Layer 2 of a small transformer language model trained on English Wikipedia (13 layers, counted from 0, width 128).
A neuron's activation on a vector x is SiLU(gate . x) times (in . x), where the dot is the dot product.

Input weights of the MLP neurons that the questions are about. A number n stands for n times 0.01.
n0 gate: 2 25 -22 -25 -34 54 9 7 -16 32 -3 -18 -18 47 -23 19 22 -11 -29 -34 -20 43 -28 10 -14 16 29 21 -19 13 -9 7 -26 -1 -11 -4 10 7 -6 10 33 -27 1 -22 5 2 39 -25 -8 22 18 21 2 16 -22 -2 1 4 -22 -5 -28 7 -2 -5 -9 17 -28 23 22 -13 -13 26 -4 18 16 -53 60 12 -10 24 22 -6 -28 -13 -22 -12 -11 31 13 -27 -1 -14 -11 -38 24 -16 10 -10 22 4 -15 1 -8 -1 13 -3 -20 -4 -7 -3 -7 -21 -4 -28 -11 -1 -7 -8 39 18 -48 4 16 5 7 -15 10 -10
n40 gate: -9 -9 -6 25 -13 6 19 -42 5 -30 64 37 -17 13 25 -34 -18 17 2 3 19 29 -4 11 -19 25 -18 -30 5 -6 -5 45 19 -8 18 7 -21 0 -29 -44 5 -18 40 13 11 43 8 -20 -28 -16 -11 -20 -5 -7 26 -28 0 4 55 -45 42 -37 -44 11 -1 -6 26 33 -14 -13 -17 -16 -22 -15 4 -21 -4 11 10 -1 -8 6 -23 30 5 -5 32 31 -9 -2 -13 -30 16 -35 -31 -19 14 73 1 -1 8 -59 26 13 -25 32 -14 -11 -4 11 -29 31 -28 27 4 -28 -6 -4 27 -26 10 32 -14 9 -22 -10 1 10
n55 gate: 14 2 -51 -11 -5 -8 -2 41 -1 -27 -9 -42 31 -1 7 -1 1 12 -39 16 -41 20 -6 23 -14 -14 -12 -39 19 3 -18 49 17 -11 5 -24 -14 -8 -5 -5 7 0 18 5 8 11 17 4 -36 -26 -8 1 18 8 8 -3 33 2 -2 2 -19 -26 -31 9 2 -9 19 -21 -8 -40 -11 -1 -2 17 -31 45 -1 11 14 5 -24 -8 34 -21 -37 16 -11 5 46 -31 -11 25 16 2 -14 17 -12 3 -15 -10 14 12 17 -18 3 15 -18 -22 -2 21 -17 13 3 29 -11 -10 -7 -11 -16 42 2 18 -19 10 -13 -8 29 -12
n102 gate: 28 -14 13 1 -18 13 -4 -18 -17 -14 10 -20 1 43 11 -23 39 4 -13 -19 -15 -3 13 -19 10 20 -6 74 14 32 -19 -15 0 -1 -45 -23 -26 36 34 53 -39 33 30 -11 35 -13 -1 4 7 6 21 7 26 7 -19 40 -6 -1 13 2 46 10 -12 13 3 -2 -97 -7 -27 6 31 24 11 -6 18 6 -16 24 16 -22 -2 -14 6 15 1 38 15 -40 -4 -22 34 -23 11 25 15 -30 47 -7 -41 32 -62 9 15 14 -21 -4 11 -33 7 14 -25 -9 -28 12 -21 1 -10 26 -6 -18 -39 -11 -32 -17 -9 -10 -2 5
n111 gate: 13 -26 1 21 -16 14 -34 15 -18 32 3 -8 -22 -3 5 -28 -6 -7 24 -12 -2 35 -12 16 36 -6 10 16 10 -39 -18 -4 -28 -40 -34 0 3 4 3 -23 3 -5 5 10 6 27 -22 43 -5 -12 2 20 20 -29 -3 27 -5 11 -8 -22 -20 17 11 16 -31 7 11 12 20 8 7 2 -27 14 17 5 35 2 -6 42 53 -17 6 -35 -20 -7 10 -2 -13 -14 8 9 -18 17 8 -2 -9 -1 -27 23 -18 7 7 -3 -10 4 -19 6 32 -4 -15 13 19 -26 14 32 9 -17 27 -3 -18 22 24 -31 15 -15 -7 13
n144 gate: -12 28 18 25 9 33 27 17 -6 -13 -7 -10 8 -26 7 -3 1 -1 15 -42 18 -29 21 -6 -12 22 -12 -24 -16 37 5 -10 -9 9 -17 -22 -34 -8 29 8 19 -6 -4 5 -27 27 -26 -10 -31 25 -25 -5 -22 31 33 4 -8 -17 3 -23 -23 2 50 25 -6 -16 -14 15 -58 -3 -7 24 0 -50 -7 17 -6 22 21 21 6 9 11 7 -10 -7 -23 -21 33 25 -7 40 -11 -13 -17 -17 0 39 -16 -29 -53 22 8 -3 4 5 -24 -23 1 -7 -39 -26 20 -16 -17 7 40 24 -24 -3 8 -26 -31 28 29 19 0 4
n151 gate: 31 12 14 -34 -30 -9 -3 21 0 -22 -34 -14 -3 -1 -19 8 4 -51 -17 1 -2 12 7 24 2 33 9 3 15 17 -71 32 14 -9 38 -13 -22 38 -11 -6 12 -3 3 -30 7 14 25 27 42 -45 -4 21 -25 -16 4 -3 -31 -31 10 -12 -5 1 -19 20 6 -5 32 -2 3 -3 -16 -9 3 67 -14 -72 3 1 -6 12 58 -16 7 -19 24 42 14 13 -16 -15 40 -21 0 -12 -14 2 -1 0 26 -13 -14 14 19 -10 7 35 9 -15 -9 20 31 14 19 38 7 24 32 -27 24 -12 23 -48 18 9 2 16 13 -3
n170 gate: -6 14 -36 16 -41 -21 8 -11 -9 10 -4 -17 -4 12 -7 -9 -14 6 -27 9 -29 -13 20 -14 -7 4 -27 -20 7 11 -37 24 -27 13 -18 -20 -1 1 8 -19 -11 29 30 -15 23 23 -20 20 -24 -22 -20 -12 -35 18 29 21 26 9 -31 38 32 -31 -14 26 -31 -39 40 61 27 38 41 -3 1 1 8 14 -30 -54 12 16 23 -15 -3 -26 20 13 4 -5 -33 -10 -11 -1 -5 16 1 26 13 9 -7 -42 -17 16 49 -16 3 45 -21 -33 -37 24 -27 15 -17 32 10 21 -12 47 1 25 -13 -27 -39 4 -28 -38 -9 14
n197 gate: 2 -21 30 -8 -3 7 23 -5 11 -35 -1 -4 3 -34 33 -3 -25 24 -63 -5 43 20 -22 -18 -8 -38 -12 22 -20 -27 -4 -2 -12 -21 18 24 -13 -55 -10 -21 23 7 -3 -25 31 7 2 3 -15 25 10 3 23 25 8 -38 -10 -7 -40 -9 -32 -27 40 6 14 -10 -56 -16 -2 -21 -11 -10 -8 -16 -1 -21 1 -17 26 -5 -31 3 10 12 73 -28 -25 -8 22 30 -25 3 17 -17 14 -4 -24 -9 29 -8 8 5 -2 30 -53 -15 -55 6 -24 4 1 -14 -8 13 -7 2 17 -20 -9 -15 -3 45 -25 -19 -13 -9 -4 -37
n205 gate: -13 11 45 22 -27 5 27 16 17 7 6 -4 9 6 3 12 14 -17 -3 19 20 -34 -9 9 13 -18 -4 19 -17 -15 20 29 -1 -46 -1 -9 -19 -37 -3 -72 -13 -5 -9 -57 11 15 -41 21 23 11 35 29 -12 47 14 14 -1 -11 1 -19 -17 -23 26 -13 -24 -22 -1 -13 -24 -10 13 34 8 -34 -31 12 -45 3 10 -13 4 1 13 13 39 30 -7 -5 20 36 -3 9 24 -10 49 2 7 25 -17 35 10 5 9 18 -27 -25 -4 -27 -4 -16 -13 22 -26 -12 -64 20 -20 2 -3 3 -2 13 -6 -23 13 12 7 -5
n216 gate: 22 -8 0 -10 8 -2 17 -9 17 -18 -3 8 -6 -40 14 -1 9 -27 -6 8 7 -13 -11 -11 -34 -46 6 -8 13 -15 40 -9 -21 12 7 -7 -24 2 5 -16 -10 -1 39 -1 1 -4 -20 12 -2 23 -18 16 -28 -11 8 -9 32 -1 -5 4 12 -22 49 -23 -43 28 -29 -14 13 9 -14 -1 -10 16 -10 -24 -11 -12 33 -6 17 -8 36 -20 -11 -33 -19 6 -11 16 23 20 3 -20 -8 -10 -20 35 7 24 12 20 21 -4 22 34 -16 -21 -3 -1 28 -11 -4 10 -13 -2 -11 -2 -1 18 10 -9 -8 -21 -13 -4 10 20
n218 gate: -8 -9 8 -2 -11 -34 -19 -44 -16 -34 0 -37 -17 -9 3 -20 -25 15 24 10 9 -46 30 -23 -11 -37 10 -43 -3 7 14 49 17 -24 -3 0 26 -3 33 -14 -7 -39 15 7 -23 41 -18 -10 15 -13 -7 -48 -4 6 2 -24 -7 -21 -33 -24 13 -4 -1 21 -41 -15 22 31 -2 -4 10 33 33 -8 -7 7 -3 20 27 40 -1 -26 6 -10 -19 -45 17 -13 5 2 -4 -22 -27 32 -20 -21 -13 -5 -28 -1 -1 9 15 26 18 6 8 -15 -44 10 11 23 -60 -6 -45 -6 -15 7 -8 -15 -9 -1 7 1 -2 20 -9 40
n221 gate: 1 10 -17 17 -15 -16 -28 13 -10 -13 10 -17 5 15 -23 -3 -9 12 3 -17 15 -1 -1 12 -14 27 7 -32 -3 10 -1 -15 25 21 -13 -17 30 20 18 15 -2 4 28 -9 17 -3 11 16 2 26 33 -5 14 13 14 28 9 -6 -33 2 19 9 -12 -24 10 13 -5 -15 -2 22 -51 4 14 -14 -1 17 33 27 4 13 -23 -11 21 -25 -1 -8 -48 49 7 6 -4 -14 40 16 12 5 21 -9 13 11 5 -8 -7 -5 -3 -44 10 9 -10 30 -10 13 27 -32 22 8 19 57 8 -2 -3 -17 1 -8 53 -21 11 -3
n282 gate: -7 8 -19 -13 10 -17 45 -5 6 4 -12 -1 -13 -16 -39 -13 10 -15 15 -23 -18 -28 -2 50 -32 35 1 10 20 -1 -23 -6 4 -29 -7 42 -19 19 -8 4 -6 -5 -24 -23 8 -11 9 8 -3 4 -17 -22 11 19 -37 10 16 -20 -2 -17 -28 22 2 26 6 2 20 7 0 19 16 17 -15 42 -41 -5 30 11 -2 13 -23 19 5 -14 -18 -3 -1 -29 -23 10 -30 13 11 -20 41 15 -1 -18 9 35 -8 -33 -7 15 2 1 41 12 -13 31 -2 17 -40 13 23 -25 -6 2 -15 28 11 9 -27 1 42 -29 18 16
n0 in: 19 -9 -8 -13 -16 6 11 36 -8 -29 -18 4 10 3 1 9 15 10 -1 -16 -26 10 18 23 1 3 -27 -48 12 10 36 37 -10 55 -5 -45 -7 -3 10 9 13 10 18 7 2 6 -3 16 8 -13 43 -17 -26 14 21 22 1 17 -43 18 9 10 -19 7 -12 -11 -31 1 -16 -1 -8 -3 -21 1 5 -35 5 -8 -17 21 11 -1 -9 25 -36 -14 -17 15 19 -15 -15 21 -18 1 -32 22 -10 10 -10 -45 -14 -6 0 -1 31 -25 5 -2 -20 17 12 3 17 -12 -23 -15 -8 -16 -10 27 10 -35 -21 10 -21 -7 -7 29
n40 in: -2 -12 -42 -1 -34 27 -11 -5 -2 -38 -13 14 3 -24 12 -11 -3 -1 29 -22 3 -3 -16 26 16 -22 -26 -11 -11 19 -26 -11 3 10 18 9 9 36 -20 -44 -13 -29 22 -7 20 45 17 11 -30 21 4 30 8 25 7 23 14 4 52 3 5 9 -3 16 -10 13 4 -12 -41 37 -29 1 -57 -43 12 -5 16 19 -2 -11 -18 26 -9 -19 -30 -9 -22 39 2 -37 25 -4 29 -12 -14 -1 -13 46 5 -33 26 -47 33 -4 -8 52 -48 24 -1 5 -20 32 -9 -15 5 -44 10 -11 39 21 -21 31 -60 -15 -9 25 -39 17
n55 in: -13 -15 14 2 -15 27 11 -13 44 13 -5 -10 -12 1 25 -34 30 -15 45 -29 -3 -9 41 29 -16 28 -24 2 -6 7 13 31 41 -7 -18 7 1 -24 -15 -14 -3 -10 -14 -20 17 -16 -18 -8 -14 1 -13 31 12 9 -5 -29 10 -3 -16 -7 -8 -16 -21 3 -3 -28 -15 43 7 10 -21 4 -15 -23 1 7 6 34 -44 -3 1 19 19 31 -27 3 -21 -1 -37 7 10 2 -3 -12 13 -14 -7 16 -26 -22 -47 -17 -8 0 17 28 1 -4 -8 36 17 22 35 -2 -16 -15 -24 -34 12 10 12 19 -28 13 -20 16 -19 5
n102 in: 6 50 -21 -9 35 -1 22 14 -26 53 5 5 20 -22 28 13 6 -30 -11 15 -7 14 -15 12 15 13 7 7 -14 15 53 -28 0 9 -19 21 14 8 7 -8 15 -19 -12 23 40 4 12 -1 5 -4 -13 -2 -38 25 -1 -24 -17 -27 7 32 24 -5 12 30 -62 43 -16 4 -5 34 -27 16 14 -15 35 33 -28 4 1 30 -58 16 -42 22 15 -6 -41 8 -21 -11 19 14 -11 22 21 -3 -3 5 56 6 22 21 52 2 39 24 -42 -4 -18 14 1 15 20 31 -5 11 3 14 13 23 22 -6 43 19 15 -17 -27 -5
n111 in: 12 -15 -8 25 -27 23 -22 10 6 16 -15 -3 8 -2 -21 -41 -2 15 15 -13 -36 12 -19 2 -1 -13 -7 -8 25 -15 -3 5 -13 -37 -54 -3 26 -8 14 -19 2 17 1 5 24 9 -3 11 -10 6 -3 25 36 -22 -19 38 8 22 -32 -17 -59 1 -10 22 -11 10 -6 6 12 7 7 27 4 13 28 -14 -11 -1 -2 17 14 -18 10 10 -45 -23 17 5 1 -10 -8 19 -4 23 32 9 -17 -8 -10 5 -16 -20 44 5 10 -16 -1 5 31 -18 -36 25 1 -17 -19 23 4 -15 1 27 -7 19 19 -11 -6 -8 22 10
n144 in: 52 -7 12 -29 -32 -1 -28 -28 22 11 3 33 -5 57 -18 -2 -9 -1 5 22 8 8 -43 -4 28 3 -3 38 13 8 -17 5 24 -14 10 48 34 9 -15 -18 9 -32 35 -19 12 2 19 -2 26 -15 27 11 44 -39 -3 5 27 4 0 11 40 -3 -13 -8 -7 35 20 -23 34 34 1 5 -29 13 14 23 -1 -12 0 15 -17 -46 -12 30 -5 22 15 29 -22 -27 2 -5 -5 31 -13 -12 11 -27 24 49 32 -30 -7 32 -7 -6 -1 -3 -12 37 36 7 -11 -30 19 8 -29 -27 8 -21 -3 21 45 -12 -14 8 -25 -6
n151 in: 10 -31 20 1 -28 -4 -33 32 18 -11 15 -7 -17 -15 -23 -26 -3 -15 -7 -17 -20 12 8 -20 -7 1 4 -23 7 25 -5 -46 6 -7 6 -41 37 -7 0 9 17 16 1 -6 -10 -10 13 -9 13 -7 13 40 -18 6 -18 -2 -66 -50 34 -24 14 -15 -35 -4 -40 32 1 13 -13 17 15 5 -15 30 -10 16 -13 -33 1 -19 -3 -26 46 -4 7 35 3 14 3 -20 -31 -14 3 -23 5 -3 13 3 6 -38 -7 31 1 -4 1 20 -5 4 3 -8 8 48 29 -30 1 29 40 22 0 -20 14 12 -22 14 18 -16 14 24
n170 in: -33 -18 -25 -20 16 -8 -6 18 -37 32 2 6 -4 -8 -25 16 10 27 2 0 -15 -15 9 7 -14 -5 -6 -50 -21 -26 13 0 -33 -9 -6 8 -3 -3 -51 26 6 6 -33 2 -3 -44 -3 -2 -6 -1 -17 -22 -27 1 2 -43 -9 -10 -1 -36 -19 16 9 38 -9 -35 -27 -26 14 -65 18 7 4 -5 -8 13 6 24 47 18 -19 14 -2 -30 10 3 14 -1 -15 11 22 54 16 36 13 9 -1 10 -4 6 3 -24 -1 -13 -12 15 22 1 58 19 11 -5 -32 -29 -30 9 -12 -19 -43 6 -8 -10 9 -17 -11 2 -22 -52
n197 in: 13 7 2 11 11 -6 -24 -15 -1 6 -4 22 -8 -9 -16 -39 15 -34 -14 18 25 18 -29 3 12 -21 25 -30 -1 19 20 -13 11 25 -34 6 1 14 -16 44 -20 -36 18 -1 -3 -6 3 5 -7 -17 -35 -26 -2 14 -19 5 52 10 2 13 39 -18 -18 -25 4 -61 23 21 -16 -15 -8 3 32 -3 7 27 14 43 1 -1 -38 13 -4 30 -36 30 -8 32 12 -26 4 10 18 7 31 23 12 54 34 -5 -29 18 -42 -53 -7 -1 -12 24 21 35 -1 -4 44 -3 13 26 0 -11 15 10 -1 34 -20 11 26 11 10 -10
n205 in: -7 11 24 7 -6 -17 18 1 3 6 -15 8 -10 -5 28 27 29 21 8 -6 27 -28 22 4 -31 -37 22 44 10 -40 -10 -1 10 8 45 -1 -19 -9 -2 -54 2 -42 -10 -23 28 5 -18 33 17 -1 15 34 -29 18 -9 20 -7 -21 1 6 -1 -31 -2 -17 -17 -21 7 33 3 12 -35 29 29 -9 -5 28 -30 -9 18 -8 8 1 33 13 5 47 19 -16 13 13 -41 9 -22 -23 19 1 -28 49 -24 13 -4 23 -3 -29 -47 -28 -47 -32 15 -24 -10 9 -11 7 -3 -5 -8 -5 -17 -2 -39 25 10 -37 -14 -7 -25 10
n216 in: -25 -7 -7 -20 -9 10 25 -2 2 -4 3 -7 -1 -28 -2 1 6 -19 51 5 22 -5 8 -4 -2 -4 34 8 -11 -41 49 -1 -29 9 41 -9 -18 35 5 15 15 -20 10 -27 17 -6 -6 -10 -24 7 -2 -5 -4 -5 18 -17 8 -3 -6 -21 5 -9 31 -11 3 13 -43 7 -7 9 0 16 -15 24 -16 -26 2 -5 6 -5 23 -26 11 25 7 -40 -31 -28 -27 -5 2 15 7 1 -11 9 -1 44 -4 -18 4 0 4 -3 33 12 7 -14 23 -6 2 -14 -35 16 -23 31 -5 6 -22 39 -20 1 -10 -9 -23 -10 1 15
n218 in: -18 -5 49 -15 -6 2 -16 -23 -23 -24 -13 -29 -17 -20 -19 -9 -19 2 -2 -17 3 10 17 -24 -19 6 19 -18 -7 24 20 54 26 -6 10 0 -18 -29 29 -2 -7 -25 0 25 41 16 13 2 28 -35 30 -31 31 -12 11 -14 18 -18 -16 -22 -8 -9 1 -31 -9 -28 8 0 1 -27 -5 34 -10 -19 18 -18 -1 15 33 4 1 8 13 -7 -6 -46 5 34 -18 19 1 -9 -31 3 9 -30 -20 -11 -10 -4 -16 8 29 31 -20 -12 -7 2 -20 -6 -11 -5 -7 2 -39 12 7 39 -18 -10 19 -26 5 5 5 8 -5 10
n221 in: 7 -33 10 -25 -4 -14 -31 -27 18 -3 -1 0 -6 -40 -18 18 -5 2 -4 -3 -17 8 11 -26 -15 10 -3 -3 16 14 -5 23 -2 8 12 11 12 -19 22 -2 8 -2 -8 -15 -13 -2 -17 5 19 46 25 -13 14 8 -4 5 -35 21 -2 -30 0 19 -5 19 23 15 -11 8 33 27 8 -13 -6 -13 -2 35 28 45 5 -24 13 -13 15 -7 19 17 -6 -8 13 3 -21 -7 12 19 7 -13 42 -10 2 28 -1 -19 25 9 -23 -30 -6 -30 -18 -29 -27 -12 -4 -20 -15 20 -8 2 -4 -18 -10 -5 3 -26 19 -5 23 26
n282 in: 3 10 -23 45 0 4 30 -14 7 -29 -32 4 -22 -13 -7 2 15 -11 -14 -30 -19 -2 20 26 -18 32 10 -1 4 -11 -6 6 9 -9 11 20 -11 24 26 -3 7 -20 -17 -1 -19 4 -31 -1 -4 15 -22 -20 30 7 -18 -1 9 -8 -4 -19 -22 15 -8 -12 -13 20 27 -13 -17 9 5 0 -49 20 -25 4 32 21 8 -11 -22 11 -3 -14 -13 -15 13 13 -13 34 -21 -5 5 -3 -25 26 -6 -13 -74 11 8 14 17 31 2 28 -28 -2 -13 29 -20 35 -2 9 21 -1 -17 3 -4 38 -14 6 17 -22 -7 2 -19 -6

Each question shows a token from some text and the vector x that enters the MLP there. A number n stands for n times 0.023.

"15": -26 -16 -5 -17 -10 4 -13 5 -25 9 -19 12 2 -14 21 23 3 24 21 14 3 40 -16 42 18 2 5 18 0 19 -1 -30 8 -14 -24 6 6 24 12 7 -9 7 -5 -9 -6 15 23 16 29 13 -4 1 -23 -12 -38 7 27 -31 2 18 -3 -6 -7 -17 52 -39 -7 -6 8 -2 19 -4 -14 -2 -31 -14 1 42 -6 26 -25 7 8 61 3 -12 15 -4 -1 1 -20 16 -57 18 -25 1 -1 7 22 -23 7 -1 -1 2 30 -21 -26 -13 -13 -1 -2 22 24 -1 7 -11 5 -14 -40 14 2 -8 -11 -2 -24 6 -18 -19
Which of these neurons fires most? n221

"3": -18 -1 -14 15 -28 -22 -11 -14 -3 30 -11 3 7 4 -2 -11 4 12 -9 18 -34 -10 -17 -12 -3 12 21 -15 -15 -3 -25 -7 -24 -3 20 -22 20 -7 -4 -6 12 -2 18 9 7 -43 -6 18 3 8 23 -10 -14 -2 -3 0 -1 -41 -16 22 -16 3 5 1 36 20 -18 0 7 -5 16 -3 -5 -28 27 32 -17 -6 -2 -7 -33 -1 -3 14 -14 -2 42 8 14 17 6 -14 -39 18 -36 -24 11 13 0 -55 17 -50 14 12 44 -34 -19 -16 4 13 -6 15 -7 -12 3 -13 17 34 -18 -6 -2 -6 -4 -14 -23 9 -1 5
Which of these neurons fires most? n170

" there": -20 10 -9 -5 7 -26 -27 20 -4 6 32 6 8 -18 4 -23 20 12 8 -8 39 18 -2 -3 -21 8 8 -25 -12 -13 -11 13 34 14 -1 -21 -4 -31 7 -16 11 23 47 21 -12 -13 -18 21 -12 -20 -9 20 -21 9 26 -7 -12 -7 -32 7 3 14 -34 2 40 -13 -10 -5 12 7 -28 28 -51 -1 2 -6 -9 -2 -20 -13 7 13 -18 40 1 -2 -34 -17 13 -22 -7 23 -28 12 10 6 -2 -8 13 -28 -16 -9 5 -5 -1 4 -16 -21 -47 18 -3 6 16 14 13 -6 -16 -35 22 -5 -17 21 -5 15 -14 -27 -11 -20
Which neuron fires most, and how strongly? n55, at about 2.9

" p": -4 -6 -22 9 1 -6 -8 -5 22 -20 -10 6 18 0 21 -8 -6 -19 -18 1 -11 4 -50 -9 -19 9 24 8 -4 11 19 -16 -2 2 4 -50 10 20 10 -42 6 -7 5 -10 1 13 1 -4 1 -15 11 0 -17 12 4 -50 -22 -44 -14 -8 -1 13 -31 -9 50 6 2 -35 5 -4 -5 14 -12 -11 14 2 -4 0 -14 8 -11 0 -17 15 0 1 -4 -23 3 -12 18 -9 1 9 21 -7 25 2 29 -28 3 26 16 5 -7 -10 -10 -11 17 10 7 -35 8 17 40 16 -10 -30 -5 -10 -1 20 10 51 13 26 16 21
The two highest activations, in order: n151, n197

"53": -23 3 -18 4 -24 5 11 -44 -13 13 -29 3 4 1 -13 15 -26 22 -36 11 -16 3 -13 4 -4 11 -11 -16 -32 -3 -9 7 -9 22 12 4 -21 13 -2 3 18 -1 -8 -14 8 -14 32 -24 38 17 8 -17 -6 5 -33 -3 -2 7 -5 32 -4 -14 18 -19 25 -12 1 -12 -2 -11 19 6 -16 -3 31 13 -1 3 2 9 -36 17 26 40 -19 7 20 -12 18 20 13 -1 -48 16 -17 -23 26 1 8 -9 -3 -13 -2 23 3 29 -13 -11 -27 8 -6 18 1 -7 -11 32 23 5 -38 19 7 -6 -16 -8 -5 2 -12 -32
Which of these neurons fires most? n170

" |": 2 17 -16 2 -4 -59 10 -9 5 -6 -1 34 -3 -7 2 33 5 -2 4 -3 3 9 22 1 3 6 -22 42 -30 5 -9 -15 12 10 -10 -17 -17 -24 0 -4 -4 -7 20 4 -11 -5 5 -17 -32 -1 -7 11 -20 -22 -14 -17 10 0 7 9 15 2 6 2 43 24 -4 -3 6 1 17 7 2 7 2 31 -30 -11 34 5 -2 4 11 60 -48 33 1 12 15 10 -11 -2 -41 23 0 -16 -18 -7 -3 5 1 -12 16 -3 23 19 4 -22 -27 1 -14 -1 10 -11 41 -4 19 -21 0 13 30 -9 6 1 4 1 6 -26
Which of these neurons fires most? n144

"ip": -21 -15 -17 -38 1 40 -4 4 21 -19 -3 10 1 -6 -17 -9 -1 -2 -8 25 -30 11 -17 -31 -11 2 58 -12 -8 -11 3 -16 3 5 -3 -20 24 3 -23 26 5 22 37 -8 10 11 4 -16 4 -21 34 5 -27 -10 14 -12 5 -5 22 16 -4 8 18 -25 36 31 31 -5 -43 -6 23 19 14 -10 -3 31 -9 -11 -16 -6 12 6 0 -6 -4 18 24 -2 11 -15 -32 1 -17 25 0 6 4 1 24 -3 -37 -7 -3 -4 14 22 -3 35 1 19 25 -20 31 10 29 -40 -3 -22 1 7 4 -10 33 19 -16 26 16 -23
The two highest activations, in order: n151, n282

".": -30 3 -19 -21 4 18 -1 -16 30 -9 -1 12 7 -5 0 -15 16 -2 5 13 12 16 6 7 28 -16 -2 19 -25 -27 -20 -12 19 13 -27 -24 -3 36 8 11 -4 12 -14 26 -4 -20 -22 -15 18 19 8 -20 14 -34 -28 -22 -14 -10 -13 11 20 6 6 2 36 22 18 -24 -9 15 1 2 0 27 6 -4 16 -5 14 -17 21 10 -4 -6 -15 -7 10 24 0 19 -15 -11 -54 10 6 9 -19 -7 -6 -55 54 -7 16 -17 3 9 -25 -39 -10 21 -16 0 9 -3 13 -3 -7 -18 6 1 -5 -27 40 21 -20 3 -10 -9
Which of these neurons fires most? n197

"ten": 4 -1 -4 -16 -9 39 18 8 15 -17 -62 25 -18 -22 -10 -6 12 -7 7 14 -4 3 -11 -18 17 -12 23 19 -38 -6 23 -42 22 12 -8 -7 9 8 -14 8 -3 0 -12 -3 8 11 32 6 28 -13 28 -7 -3 0 -4 1 -10 -23 14 5 1 6 19 -9 11 32 14 23 -13 -21 -10 13 10 -28 15 55 -9 3 -19 7 -16 -23 1 10 -7 0 5 22 8 26 -12 28 -1 6 -37 21 -29 -30 27 6 -17 11 -6 -14 16 -12 4 16 4 4 -7 -46 -9 -3 35 22 -5 -21 14 -25 26 29 2 -1 16 0 1 16
Which of these neurons fires most? n144

"ome": -23 -29 28 22 24 33 -14 -25 11 22 15 15 9 3 8 -38 -1 14 2 23 -1 -6 -29 -1 14 -4 1 -36 6 -14 -48 1 -11 11 -8 -18 10 -19 -7 12 3 10 -5 34 -20 -11 -6 3 5 9 11 22 -11 -13 9 -3 18 -27 -19 19 -21 -15 17 -4 16 -28 41 16 18 -13 27 8 -8 -6 -3 11 23 13 15 5 10 13 0 41 -17 22 -1 4 13 -18 20 14 -9 7 -4 31 7 -43 2 -20 -45 0 12 2 16 33 -24 -27 0 -2 -8 -7 9 15 -9 18 -28 -12 2 6 17 37 2 -7 -1 6 11 -22
The three highest activations, in order: n111, n55, n170

" in": -16 15 -26 15 7 -4 -65 13 7 9 -18 42 13 1 -14 9 -3 11 -5 33 0 -13 16 -26 23 6 -9 33 5 -11 -5 -44 7 21 -2 10 20 -3 3 1 -5 -10 22 20 1 -35 2 8 1 21 29 17 -14 -1 1 -10 -10 25 -14 -24 -15 0 -3 -20 -26 -8 12 -13 29 2 3 15 -6 -23 -23 2 23 34 -21 -3 -3 -13 8 38 -24 11 8 1 7 7 -25 -18 -4 -2 9 21 29 -17 9 -11 48 18 10 13 -4 0 9 -29 15 9 -5 -27 8 -6 18 -8 -6 -12 -17 3 2 15 -15 30 -21 -16 -19 -41
Which of these neurons fires most? n221

"ars": -20 -15 -10 8 5 35 -17 10 -9 -6 1 -1 -3 -26 -12 3 -3 20 8 27 -16 3 -5 -8 12 0 20 -11 -58 -17 -7 -21 42 9 -19 1 10 18 -45 6 16 14 -5 -15 15 1 9 1 11 15 13 5 -16 -10 -47 -11 19 23 -22 33 3 11 20 3 -19 -15 8 8 22 5 9 -2 -5 -21 16 24 -19 -11 5 7 -5 -24 -6 -4 -16 -7 3 -24 -14 5 19 -12 11 4 7 8 -28 -13 28 -22 -5 -10 -17 -12 29 23 -18 6 -18 8 -1 -62 -10 6 67 -8 9 -40 6 -9 4 23 10 -16 14 7 17 4
The three highest activations, in order: n218, n197, n151

"u": -10 -11 -10 -48 -14 25 4 15 -29 21 -31 32 23 15 -31 -39 3 2 14 -4 19 16 9 4 25 5 9 -1 -8 19 -14 -22 -14 0 -6 -2 17 4 -1 11 -47 6 11 1 -10 -19 -6 32 -14 4 14 1 -25 -25 1 2 -2 17 17 6 19 16 -16 -14 51 -5 24 -8 -9 2 29 4 -26 -6 5 -12 -24 0 -11 -10 -1 0 -23 43 7 -11 -15 -4 -34 -1 -11 -9 -5 -9 5 32 -16 -26 2 15 27 -42 1 13 36 16 -29 -4 18 -10 6 -42 -1 -14 -16 -26 -23 -24 -19 12 -4 21 -4 -7 -8 4 13 11
Which neuron fires most, and how strongly? n205, at about 0.54

"rick": -1 2 -33 -27 31 4 10 -13 22 5 -14 -5 18 -32 -5 -5 -13 -3 23 -27 2 -8 -35 -10 21 7 23 10 -10 -21 4 -24 -14 -21 1 24 25 -16 -2 20 -9 -4 4 19 15 -4 6 -3 15 7 1 34 -1 0 13 -12 -2 -7 -1 11 32 27 36 3 42 2 17 1 0 -2 -24 17 44 11 3 -14 -19 25 -23 -34 -22 -10 8 -9 0 -16 -10 16 -30 33 -22 -2 -15 13 9 5 -12 -18 29 -28 -22 -5 30 -37 12 -7 -9 -15 -23 10 5 -14 4 -11 -19 5 -11 -36 20 1 28 10 -29 -3 -7 14 18 -8
Which of these neurons fires most? n197

" -": -34 11 -20 -6 -5 -3 0 6 9 -23 38 22 -16 4 10 9 -2 29 16 -17 13 36 4 41 -9 14 -6 24 20 -7 7 -10 47 0 -54 -49 -11 8 8 10 -6 15 -3 13 -1 -27 -4 2 -1 30 25 0 -1 -34 -35 0 -6 -18 20 -3 14 -4 -15 33 11 -21 14 -11 35 -9 19 7 -21 -10 -2 3 4 -3 34 6 16 -2 -2 7 -38 -8 2 8 21 -6 -13 -21 -26 13 1 -2 -28 -9 13 -25 33 6 -4 3 2 2 2 -29 -6 11 -10 -2 4 11 -22 -20 -12 -6 -5 -4 11 23 1 15 -10 21 -11 16
Which neuron fires most, and how strongly? n55, at about 0.65

"ace": -8 0 -18 -3 11 17 37 6 15 -21 6 -6 -14 27 21 -12 8 -18 9 4 -3 -8 -59 5 46 5 26 8 12 -19 -16 3 -1 23 41 -10 29 16 -26 6 14 -4 -2 27 0 6 -18 20 6 -17 7 27 -12 -24 5 11 9 -19 16 24 -3 4 -11 14 -38 2 -9 21 4 -9 0 -1 -3 5 29 -3 -12 0 13 -19 -5 -5 18 3 -2 18 7 -32 -10 -7 12 -3 -34 1 5 14 -25 3 -35 16 9 -25 14 13 58 -6 -25 -23 24 -9 -15 -18 -6 2 33 -23 2 -35 14 21 5 8 0 -31 -26 -2 -2 -24
The three highest activations, in order: n111, n216, n218